Layer 4 of a small transformer language model trained on English Wikipedia (14 layers, counted from 0, width 128).
Take only the direct path to the model's output, skipping the later layers: a vector added to the residual stream pushes a token's score in proportion to its dot product with that token's output vector.

Output vectors of the tokens that the questions are about. A number n stands for n times 0.018.
"particular ": -2 -29 -3 39 25 12 -43 -5 9 -76 -9 -8 28 -29 16 6 63 8 30 45 45 19 -42 -3 -27 -50 -9 36 22 8 10 49 -26 -33 15 -2 -2 26 -45 -39 6 -42 -27 8 -27 -42 -25 1 68 23 -25 -16 18 6 7 -48 -18 -13 20 -7 18 -43 28 -52 -13 20 13 -2 -18 12 -17 -32 13 -9 -4 -32 -53 17 -14 -44 -4 15 -14 -54 33 -45 -44 -1 -11 32 -7 -73 -32 -8 -11 -39 -7 1 -12 -16 -18 -12 -4 45 -29 -35 9 -10 14 -23 2 -22 -4 -12 -14 5 -10 12 -16 9 -8 -5 23 -5 7 25 46 -20
"own ": -1 18 -15 7 -29 5 15 -15 8 -7 4 -3 2 -19 36 -37 17 27 -7 35 14 11 -13 32 -24 -51 12 32 29 -26 -3 45 -16 -18 -54 48 40 3 -27 -46 3 -3 -5 19 -27 -39 0 -32 55 13 -22 -20 -22 10 -23 -62 13 14 -41 31 34 -19 11 -41 -11 -3 41 44 15 -12 1 6 -3 -32 -16 -21 -30 -13 12 -53 29 18 -10 -7 27 -47 -15 28 13 34 18 -2 17 -1 13 -34 41 -13 -3 -17 11 19 -42 -4 -32 -34 -28 -67 1 -37 8 -24 21 25 -28 -11 -22 -10 11 38 -11 -8 -29 -19 -11 21 23 3
"Died": 39 10 -31 13 27 1 15 43 -9 -29 11 -13 10 40 -9 1 20 76 20 37 -28 -2 -36 3 -30 -49 -42 -45 -10 -25 30 16 -28 -75 5 31 7 24 -10 -31 54 19 -65 13 -41 -71 -27 16 27 16 -2 0 29 -4 3 -30 -25 -10 18 29 -10 -57 10 -5 -20 48 -31 -15 32 -6 67 43 -40 -10 -64 -16 -31 7 -31 -37 7 16 -44 -62 11 3 -28 -52 66 -14 3 5 -24 -24 17 -15 60 -54 25 19 -10 11 23 40 -8 13 3 42 9 -20 18 -21 -10 -13 -34 -30 -23 31 23 4 14 -24 47 -32 -22 40 33 -8
"variety ": 2 -24 -11 32 -13 0 -34 20 0 -56 -22 12 -4 -46 11 7 31 0 -24 41 35 46 -37 -7 -44 -11 -25 4 -23 -35 1 47 -13 -13 9 17 45 50 -18 -4 23 -45 -17 4 -7 -72 -29 -23 45 26 7 2 50 1 10 -44 0 -50 40 -41 -26 -27 -2 -9 -15 -14 28 6 54 -16 28 -30 34 -16 8 -15 -37 -12 -16 -27 -30 -23 -19 -52 17 -51 -33 22 -4 14 1 14 24 -4 -5 -26 5 -37 -1 -26 23 -8 -33 22 -45 -31 -7 2 30 -16 30 0 15 12 -32 -10 30 18 -14 4 -36 6 11 14 3 55 45 3
"obal ": 17 -21 -27 59 19 14 -26 10 -2 -25 -38 6 -8 -21 14 27 46 13 -42 59 55 25 -15 -1 18 -43 12 8 45 -33 21 36 -24 -71 38 43 -26 28 -19 -32 0 -9 0 19 -31 -44 5 1 61 39 5 -33 11 -22 1 -60 -19 -45 -2 7 -7 30 33 -26 -40 5 43 -25 6 -26 6 -20 22 -29 -2 -41 8 -3 6 -58 6 10 3 -13 -13 -16 -20 -14 29 40 36 6 -1 -21 24 11 20 -27 5 -27 22 -19 -15 6 -21 -26 -45 -20 24 3 18 -42 -4 9 -19 -8 10 14 24 -8 8 22 21 34 34 49 34 12
"ques": -17 18 10 58 25 8 10 39 -22 -14 -5 -7 -5 16 26 -7 15 -12 10 74 50 0 -1 3 -13 -19 0 1 41 -12 9 46 31 -38 6 1 1 9 -35 -6 9 -29 -23 7 7 -48 -21 7 27 57 26 -13 8 10 -15 -17 -43 4 -21 -19 -10 16 -1 -9 -11 6 -26 5 38 -13 -8 28 -14 6 -17 -57 21 29 -22 -28 -4 -7 -4 -13 6 -48 -18 -7 8 -9 16 -63 17 5 24 -41 32 25 -27 16 -8 -14 -17 22 7 10 10 43 -9 -47 33 -14 -33 -5 -12 -1 4 17 -2 14 -7 9 11 -16 7 37 12 5
"ately ": 30 -13 1 -1 -24 31 -16 -23 -34 3 -51 -7 20 7 1 35 43 18 -48 32 -1 -11 25 64 -26 -41 -7 -27 11 1 16 54 1 -72 7 10 -6 13 24 -78 38 -1 -6 16 -17 -15 -33 -37 31 50 22 -32 -4 36 40 -41 -26 6 12 1 18 -33 24 26 -41 31 -10 34 -9 -36 -21 20 -12 22 -41 -48 8 -14 15 -49 14 6 16 -1 -2 -24 -20 1 38 -13 -28 5 -11 11 33 5 18 -13 26 4 11 -12 1 14 -34 -16 -17 0 36 -8 -19 -6 5 -24 -12 -23 -22 -29 -45 25 -24 -12 -4 -7 -34 -1 -3 -20
"ć ": 42 -62 -9 55 21 20 -5 25 -10 -42 -22 -12 -2 -9 13 2 20 44 3 52 39 33 -54 17 -53 -48 9 -5 39 -9 9 10 23 -77 19 16 34 -18 -37 -41 34 -25 -33 4 -39 -77 -13 -17 61 22 5 16 -6 -9 17 -53 -32 -1 -21 6 1 35 -7 11 -45 -7 -24 19 10 -22 8 35 1 -16 -6 -47 -32 46 -23 -7 -3 -21 -17 -30 42 -16 -15 25 31 41 4 16 10 -3 34 -40 22 9 -37 28 20 -25 -38 -8 -31 -24 -10 24 26 -12 7 9 -13 11 -21 -59 1 -2 -37 -19 9 -31 35 -7 12 5 35 -6
"chron": 9 -24 15 38 25 24 23 15 -5 2 -3 14 14 -5 -11 5 -5 -6 -8 59 -38 5 -49 43 -4 -18 -32 9 -16 -9 26 29 -9 -18 7 31 -18 14 -1 -24 5 9 -4 -8 -35 -28 -21 13 11 29 4 -4 14 -3 -18 -28 -15 -16 44 -19 -14 19 23 15 -17 15 -30 13 19 -6 12 11 17 -34 -7 -18 -11 3 -4 -33 -26 5 14 -7 12 -14 -27 -8 4 2 -4 -20 -8 22 8 -65 -12 -29 -13 33 -7 -28 -46 35 -41 -26 -11 2 -6 19 14 -7 -23 -53 -10 -1 3 -13 1 2 -8 -12 1 -19 -5 25 30 13
"remains ": 24 -27 -6 28 15 17 3 10 -38 -21 -16 6 -1 -18 2 -7 13 -11 13 27 15 3 -15 26 -38 6 -32 6 -2 4 -13 44 3 -4 -5 14 -3 18 -11 -17 18 -3 -24 26 3 -54 -20 -24 42 45 28 -3 11 11 13 -10 -4 -23 -16 7 -2 -52 -14 19 -10 45 2 1 7 -17 -26 38 -30 -38 -11 -42 0 -6 15 1 -7 -11 -25 -58 12 -20 -29 -20 18 21 8 -21 -4 12 -1 -22 12 6 -15 -35 -4 5 -20 12 -35 -33 19 -9 19 -27 -4 -12 -2 -44 -12 -47 -24 10 -7 14 11 18 -26 -15 -24 38 25 -2
"aug": 5 -6 -8 32 1 37 21 -2 -10 -13 -10 -1 -14 10 3 -23 8 3 -28 41 -2 43 1 27 10 -37 -6 -16 -26 -47 25 50 -4 -38 1 -3 -24 15 -3 7 11 2 3 2 -20 -3 -3 21 56 10 -15 -2 14 -18 5 0 -22 -7 -15 39 1 -34 14 -3 -27 -2 -13 2 33 -11 36 13 -20 -23 -36 20 -1 28 -2 -23 13 23 23 6 6 1 -10 -12 1 7 12 -2 -1 22 36 -11 50 -33 12 -25 37 25 8 13 10 -11 -10 16 51 -10 -1 -35 6 14 -1 -41 8 27 -10 -7 31 -9 -20 -29 3 18 12 1
"resulting ": 36 32 -17 33 12 13 -9 27 -6 -6 -31 -21 25 -4 -28 1 9 15 -23 41 23 -1 7 24 -9 -30 -34 -8 1 4 -36 70 15 -30 33 0 42 14 -12 -8 1 -12 -51 -1 -20 -41 -1 -18 95 51 14 24 38 2 9 -35 -43 -17 8 15 0 -27 15 4 -13 35 5 14 39 -13 -25 4 0 -4 -8 -42 -10 7 4 -14 -7 12 7 -21 0 -9 -40 -13 61 20 2 -13 3 -6 34 -34 31 8 -31 -18 43 0 -29 48 -2 -4 5 0 27 -9 -15 -36 15 2 -15 -10 16 10 -1 -38 -8 -7 -17 -7 0 52 22 -8
"mand": 49 -18 22 48 -8 4 -1 25 -19 -3 10 12 -18 16 -13 11 7 -14 12 18 20 -6 -25 -5 -19 11 -18 -27 -9 4 28 68 -23 -32 19 4 22 22 4 9 1 2 13 23 -19 -13 -16 5 28 17 23 29 -4 -48 -9 -57 -9 34 3 -27 -1 -4 3 -3 -18 -3 8 2 -9 -13 25 27 1 -8 -9 -30 -22 1 3 -39 10 -17 -2 9 7 -19 -25 7 -16 28 6 -23 9 -18 7 -10 3 4 -14 -2 12 26 -7 14 -22 -8 26 -20 -7 4 50 -15 30 -38 -9 -7 23 57 16 14 0 8 2 -32 10 14 8 16
"gy ": 5 -56 -20 43 -1 42 -29 11 37 -14 -48 31 3 -13 -4 11 12 30 -17 29 39 82 27 33 -19 11 -29 -34 24 9 25 40 -14 -75 8 24 -4 45 -18 -36 7 -57 -53 14 -76 3 -43 1 29 86 19 30 15 31 -37 -18 -72 -10 -13 -14 -42 -35 -5 -43 -45 42 -9 -2 -17 -1 21 -7 -26 -44 -4 -45 -26 17 -34 -56 -23 -22 -23 -45 9 -37 -15 7 36 2 17 15 -22 -4 33 -29 48 -36 -18 -29 -16 -18 -17 -5 -20 -3 17 -8 -27 19 -4 -33 14 -10 -18 -20 -1 2 -31 4 2 -26 29 10 18 41 38 1
"'": -17 16 -15 -13 -4 -37 17 14 -24 -7 17 -10 -9 6 4 -7 -1 11 -40 23 -7 24 15 13 4 -2 7 -25 -17 -14 -35 -31 30 3 -29 7 -30 -15 5 -24 -16 -39 -5 25 11 7 -7 20 14 37 17 -10 -4 -22 18 -38 5 2 -12 -4 38 4 -12 -21 -1 30 27 -33 5 -24 -8 5 2 3 9 12 23 -6 -7 -24 24 23 -11 14 5 8 9 -3 -21 -28 -17 -37 -8 8 1 4 -12 -14 -7 -17 10 10 11 -11 4 -13 -8 -18 -4 19 7 -15 -43 -4 -15 18 -27 1 14 -2 6 -16 -28 -23 -23 14 15 10
"yard ": -3 -41 -29 22 -10 -28 -18 -26 -12 -45 -29 22 14 21 -22 -9 -26 -15 -2 28 32 -2 4 16 -23 -17 -21 -5 -13 -8 5 19 21 -47 11 42 -16 32 -12 5 40 -32 -9 29 -21 -73 -18 -9 31 59 6 -11 1 -20 38 -33 -7 5 -2 -15 16 -30 -13 -24 -23 13 -11 44 31 -20 10 -2 -21 -19 -28 -20 -48 15 -10 -37 1 8 -1 -37 54 -40 -15 26 18 -11 48 -3 22 -51 53 -30 36 -8 -14 45 -6 -12 7 38 -53 -4 -21 26 9 21 2 -31 -8 -8 -32 -24 -26 -6 -42 9 23 13 44 -25 -8 21 3 -16

Each question shows what one neuron of this layer's MLP adds at an activation of 1. A number n stands for n times 0.0074.

n110: 6 30 -23 -21 -31 -1 -21 -10 -14 -25 -2 -33 2 -35 3 12 -15 -5 4 13 -7 -5 -35 17 16 4 9 25 -17 3 -5 5 -3 -14 -4 -4 23 1 -5 -24 8 -10 6 10 -4 -12 -4 8 -6 24 18 -3 0 -13 8 36 30 19 -21 12 -9 -32 11 24 -12 -4 11 -20 -28 29 31 -13 -21 -22 1 -2 -19 -2 8 5 22 30 29 18 -10 -11 -5 3 14 34 1 -18 -13 -12 7 -20 18 24 -9 27 16 -13 6 46 1 -4 -12 1 9 -11 29 -26 -13 -23 -25 17 -1 -15 27 -43 -14 15 -8 14 8 -19 5 4
Pushed down most: "gy "

n397: -25 -16 -17 8 -6 19 -14 29 -2 -32 5 17 40 -6 8 -26 7 -1 -5 16 -13 -2 8 -30 -13 -2 17 -12 18 15 24 -13 -12 20 14 -22 -5 11 -18 -2 -29 11 17 12 -10 -12 41 6 -18 -3 25 34 -3 -17 -20 -36 8 -12 3 -21 31 5 -20 -14 -1 -2 9 -17 14 -24 12 -10 -5 7 -24 -15 4 -4 -27 -18 21 27 -6 -24 -4 3 -26 15 -5 -3 -10 -44 -13 1 0 -9 15 -17 -5 -12 -2 30 -6 8 1 3 -7 25 -17 19 -24 -2 22 -22 5 -5 -3 19 4 -21 -11 9 -34 9 -18 -5 1 1
Pushed up most: "particular "

n57: 24 -30 -40 -9 4 15 21 16 -5 10 15 -15 -35 0 -2 45 -33 17 59 24 -69 -15 -4 28 -29 0 -21 -25 -36 12 4 15 -16 5 -12 -13 2 -25 -34 2 17 -19 -3 -3 -11 9 33 14 31 -12 -1 3 24 -34 -22 12 3 9 -27 -10 -57 -17 -4 -6 -22 -23 26 -12 9 -52 -13 1 -13 -5 25 7 -7 -22 18 20 15 28 -35 -33 29 -14 -22 20 -1 -4 3 1 -20 28 -43 -34 12 -42 -1 -31 -30 25 -7 21 22 9 14 56 8 20 -44 -15 19 16 11 3 21 -33 4 22 0 -7 -5 -1 13 9 0 -39
Pushed down most: "obal "

n164: -15 -10 -6 16 -3 -24 -4 30 -4 8 0 21 15 -10 -47 1 30 -19 21 -25 -22 -6 17 10 14 17 -24 1 -9 7 23 -11 -8 10 40 34 5 -10 0 12 -15 23 0 -30 8 -11 63 1 10 11 40 12 -11 5 -21 12 -20 21 -10 -2 -11 -6 -9 16 -7 28 4 -9 15 -1 -8 28 21 -9 -34 0 -2 9 3 27 -36 56 -9 6 2 -8 -11 -28 1 -19 1 -38 -16 -26 19 35 21 -16 -4 -9 13 -14 14 -35 6 -8 -17 -21 9 -17 -12 33 -3 19 1 8 5 -20 -3 7 -4 3 -14 7 9 -5 -7 -13
Which three tokens does it push up most, strongest first? "resulting ", "remains ", "Died"

n357: -19 11 -17 2 31 5 -5 9 -3 -30 -58 3 3 12 5 17 14 -13 -7 5 5 -12 16 16 9 -31 26 1 -2 4 38 12 -11 7 -14 34 8 16 3 9 30 12 13 -16 1 -7 28 23 -20 32 -41 -5 -17 -2 6 -5 -2 12 -13 -3 17 12 -13 -5 5 -7 18 -24 -17 11 30 -36 -9 -20 14 -11 27 -15 -18 30 -34 -4 3 13 15 -2 32 -30 1 21 -24 23 -14 5 28 -28 -16 -12 -22 -5 -19 6 -24 -11 -21 38 -26 -17 -29 29 4 39 -9 -1 -6 -1 -1 -17 -23 23 -22 7 12 39 -9 25 -46 25
Which three tokens does it push up most, strongest first? "obal ", "gy ", "chron"

n257: 31 7 -2 23 -22 -19 -18 -22 24 -35 20 -13 -8 10 29 7 3 -10 -21 10 -35 -11 4 19 11 -38 14 -11 -32 -8 -7 11 -48 -3 -17 37 3 -6 -9 8 -8 6 -5 4 -3 13 -12 -15 -19 3 6 0 -26 -21 24 15 35 9 3 -11 -19 2 6 17 -16 1 12 4 3 -4 30 20 10 -1 27 33 -3 5 12 7 8 -6 5 -2 16 4 -35 -16 20 0 9 -12 2 11 -22 15 9 7 16 -24 22 15 -4 -29 3 -9 -17 -10 -11 -14 -14 -12 -9 21 -5 -13 -12 -6 -19 9 14 -1 -20 7 24 -6 22 -21
Pushed up most: "own "

n475: -13 18 2 -4 -9 -19 -1 15 -22 -29 -13 -23 -10 23 3 13 -2 -15 15 -25 34 -27 3 -6 -18 -9 31 34 25 54 -6 -7 -24 10 -33 -21 13 5 -9 14 -4 11 -2 -31 -29 1 -28 -6 -7 4 -27 23 16 -17 20 -36 -13 15 -24 1 4 10 -29 -30 -29 -1 -8 -20 -14 13 39 18 9 2 -35 17 -12 21 -4 25 -20 -11 -23 16 5 9 -8 -4 7 11 5 57 -10 14 -7 -14 -16 20 26 -16 20 19 21 -8 -23 -13 -32 14 -13 -5 12 -28 -31 0 10 1 -9 1 -6 -10 16 4 9 3 -17 21 -2 6
Pushed down most: "chron"

n263: -23 19 1 8 -21 0 21 3 -12 -3 -12 24 -20 -7 -15 -19 21 -19 -3 -2 14 -23 -1 -17 0 15 25 -13 -11 -4 -20 -10 15 0 1 43 19 -12 7 19 -18 11 12 2 4 12 -11 26 -25 21 7 14 -15 24 -11 -21 19 -6 -1 -2 17 23 14 2 -2 16 25 -11 -3 -7 36 4 14 15 -27 3 0 -8 15 5 -35 -24 -2 10 -17 -7 2 0 22 3 -31 -27 11 18 -15 19 -21 -5 16 15 -16 -24 -3 -18 -30 1 0 -13 11 -1 -3 18 18 -5 25 20 -11 -6 -11 39 -2 36 18 28 -10 -13 -9 33
Pushed up most: "'"

n431: 7 23 -9 11 -5 13 15 4 -18 5 9 -9 -3 0 6 12 -26 -5 -15 18 -5 4 7 0 -3 -8 25 -3 4 -24 44 -24 -18 -1 9 -3 -4 -15 24 13 33 -9 26 11 -21 -13 -12 22 -8 28 -2 35 -13 2 0 -1 3 38 -18 -19 19 25 -7 -5 -12 4 11 14 -17 6 5 -1 26 6 0 28 24 15 5 13 -6 2 -7 20 11 -20 -7 16 12 -11 19 -13 -17 21 -16 -31 -4 8 -9 13 27 -15 -8 -16 -24 -7 12 17 11 1 -4 2 -7 7 -12 -13 -7 16 0 16 21 -7 13 -4 -5 -11 -30 -10
Pushed up most: "ć "

n336: 4 -13 -4 37 -15 -22 0 2 4 -24 -7 19 -2 -6 13 -19 -21 -20 5 16 7 -18 -13 -12 14 1 -19 21 -20 -19 18 -24 10 -13 -28 11 0 15 19 -4 4 -24 -35 -17 -1 -9 27 5 -25 26 9 -8 6 -22 -8 -26 -17 -17 18 -6 -8 0 -11 -10 25 13 0 4 -5 14 7 -2 38 14 -12 20 38 9 -8 6 4 20 -24 9 -12 -25 -9 8 -6 -4 -23 13 2 -22 -15 8 13 -10 1 -4 -10 12 -15 -33 8 -10 19 -1 -11 -18 0 17 7 5 -14 4 8 -20 -11 -15 14 12 16 4 -9 14 -6 -4
Pushed up most: "variety "

n166: 9 16 16 -6 26 -13 19 -13 37 -11 18 4 -3 -2 7 3 16 -38 17 -1 -10 -10 -23 -10 -11 17 -7 19 1 -12 2 -7 3 4 -13 16 11 -24 -5 5 -16 -7 1 -27 13 8 5 5 8 -4 3 2 -3 -4 -38 25 7 -40 -8 21 -43 -6 -30 39 -15 -18 -7 -18 -11 10 -9 -4 3 -19 4 9 -60 -19 -6 -3 -23 -2 -3 -21 -4 -31 30 -13 -16 -1 33 13 -1 -32 -16 -35 -21 14 27 30 -7 21 16 -12 5 -1 22 -34 -8 10 -10 -10 11 9 -24 9 -3 27 -4 -15 -19 29 -20 10 1 4 11 -31
Pushed up most: "variety "

n287: -24 0 12 13 -15 -12 10 12 7 -15 18 15 27 6 23 3 31 11 -4 29 -26 -44 14 6 -28 -11 9 2 -11 8 -27 14 13 -10 -2 4 7 17 -20 -22 -4 26 -9 8 21 2 26 15 -27 -14 23 1 5 -8 10 -12 8 -11 22 27 11 4 34 -4 14 -14 18 25 13 -24 42 8 -21 20 20 -16 12 -27 -30 1 4 -9 -14 5 15 2 -17 1 -7 35 -32 1 -21 17 5 -17 21 -21 1 2 3 19 8 -22 -19 34 6 5 -2 62 -21 0 2 52 64 25 8 5 -30 14 -19 7 -16 -10 -13 22 33 -44
Pushed down most: "gy "

n394: -2 15 2 -16 -20 9 16 -4 3 -12 19 7 -17 -6 3 -19 -26 12 12 1 0 14 16 5 12 -4 -19 21 14 -29 12 0 22 7 -27 -24 15 2 -4 10 5 -16 -3 2 -1 -7 -40 -8 8 2 -14 20 6 18 19 -2 -4 -10 2 23 8 6 4 2 36 4 4 -11 12 -44 6 -6 -8 3 -1 17 17 -1 -15 12 7 1 -10 -3 -2 -3 22 11 -13 15 -6 -5 -10 -23 16 -8 -31 17 -11 -29 -12 10 40 20 4 -40 -36 21 -19 -15 7 4 9 32 -6 1 7 3 -14 -7 24 8 -1 11 -21 -6 -35 -1
Pushed up most: "'"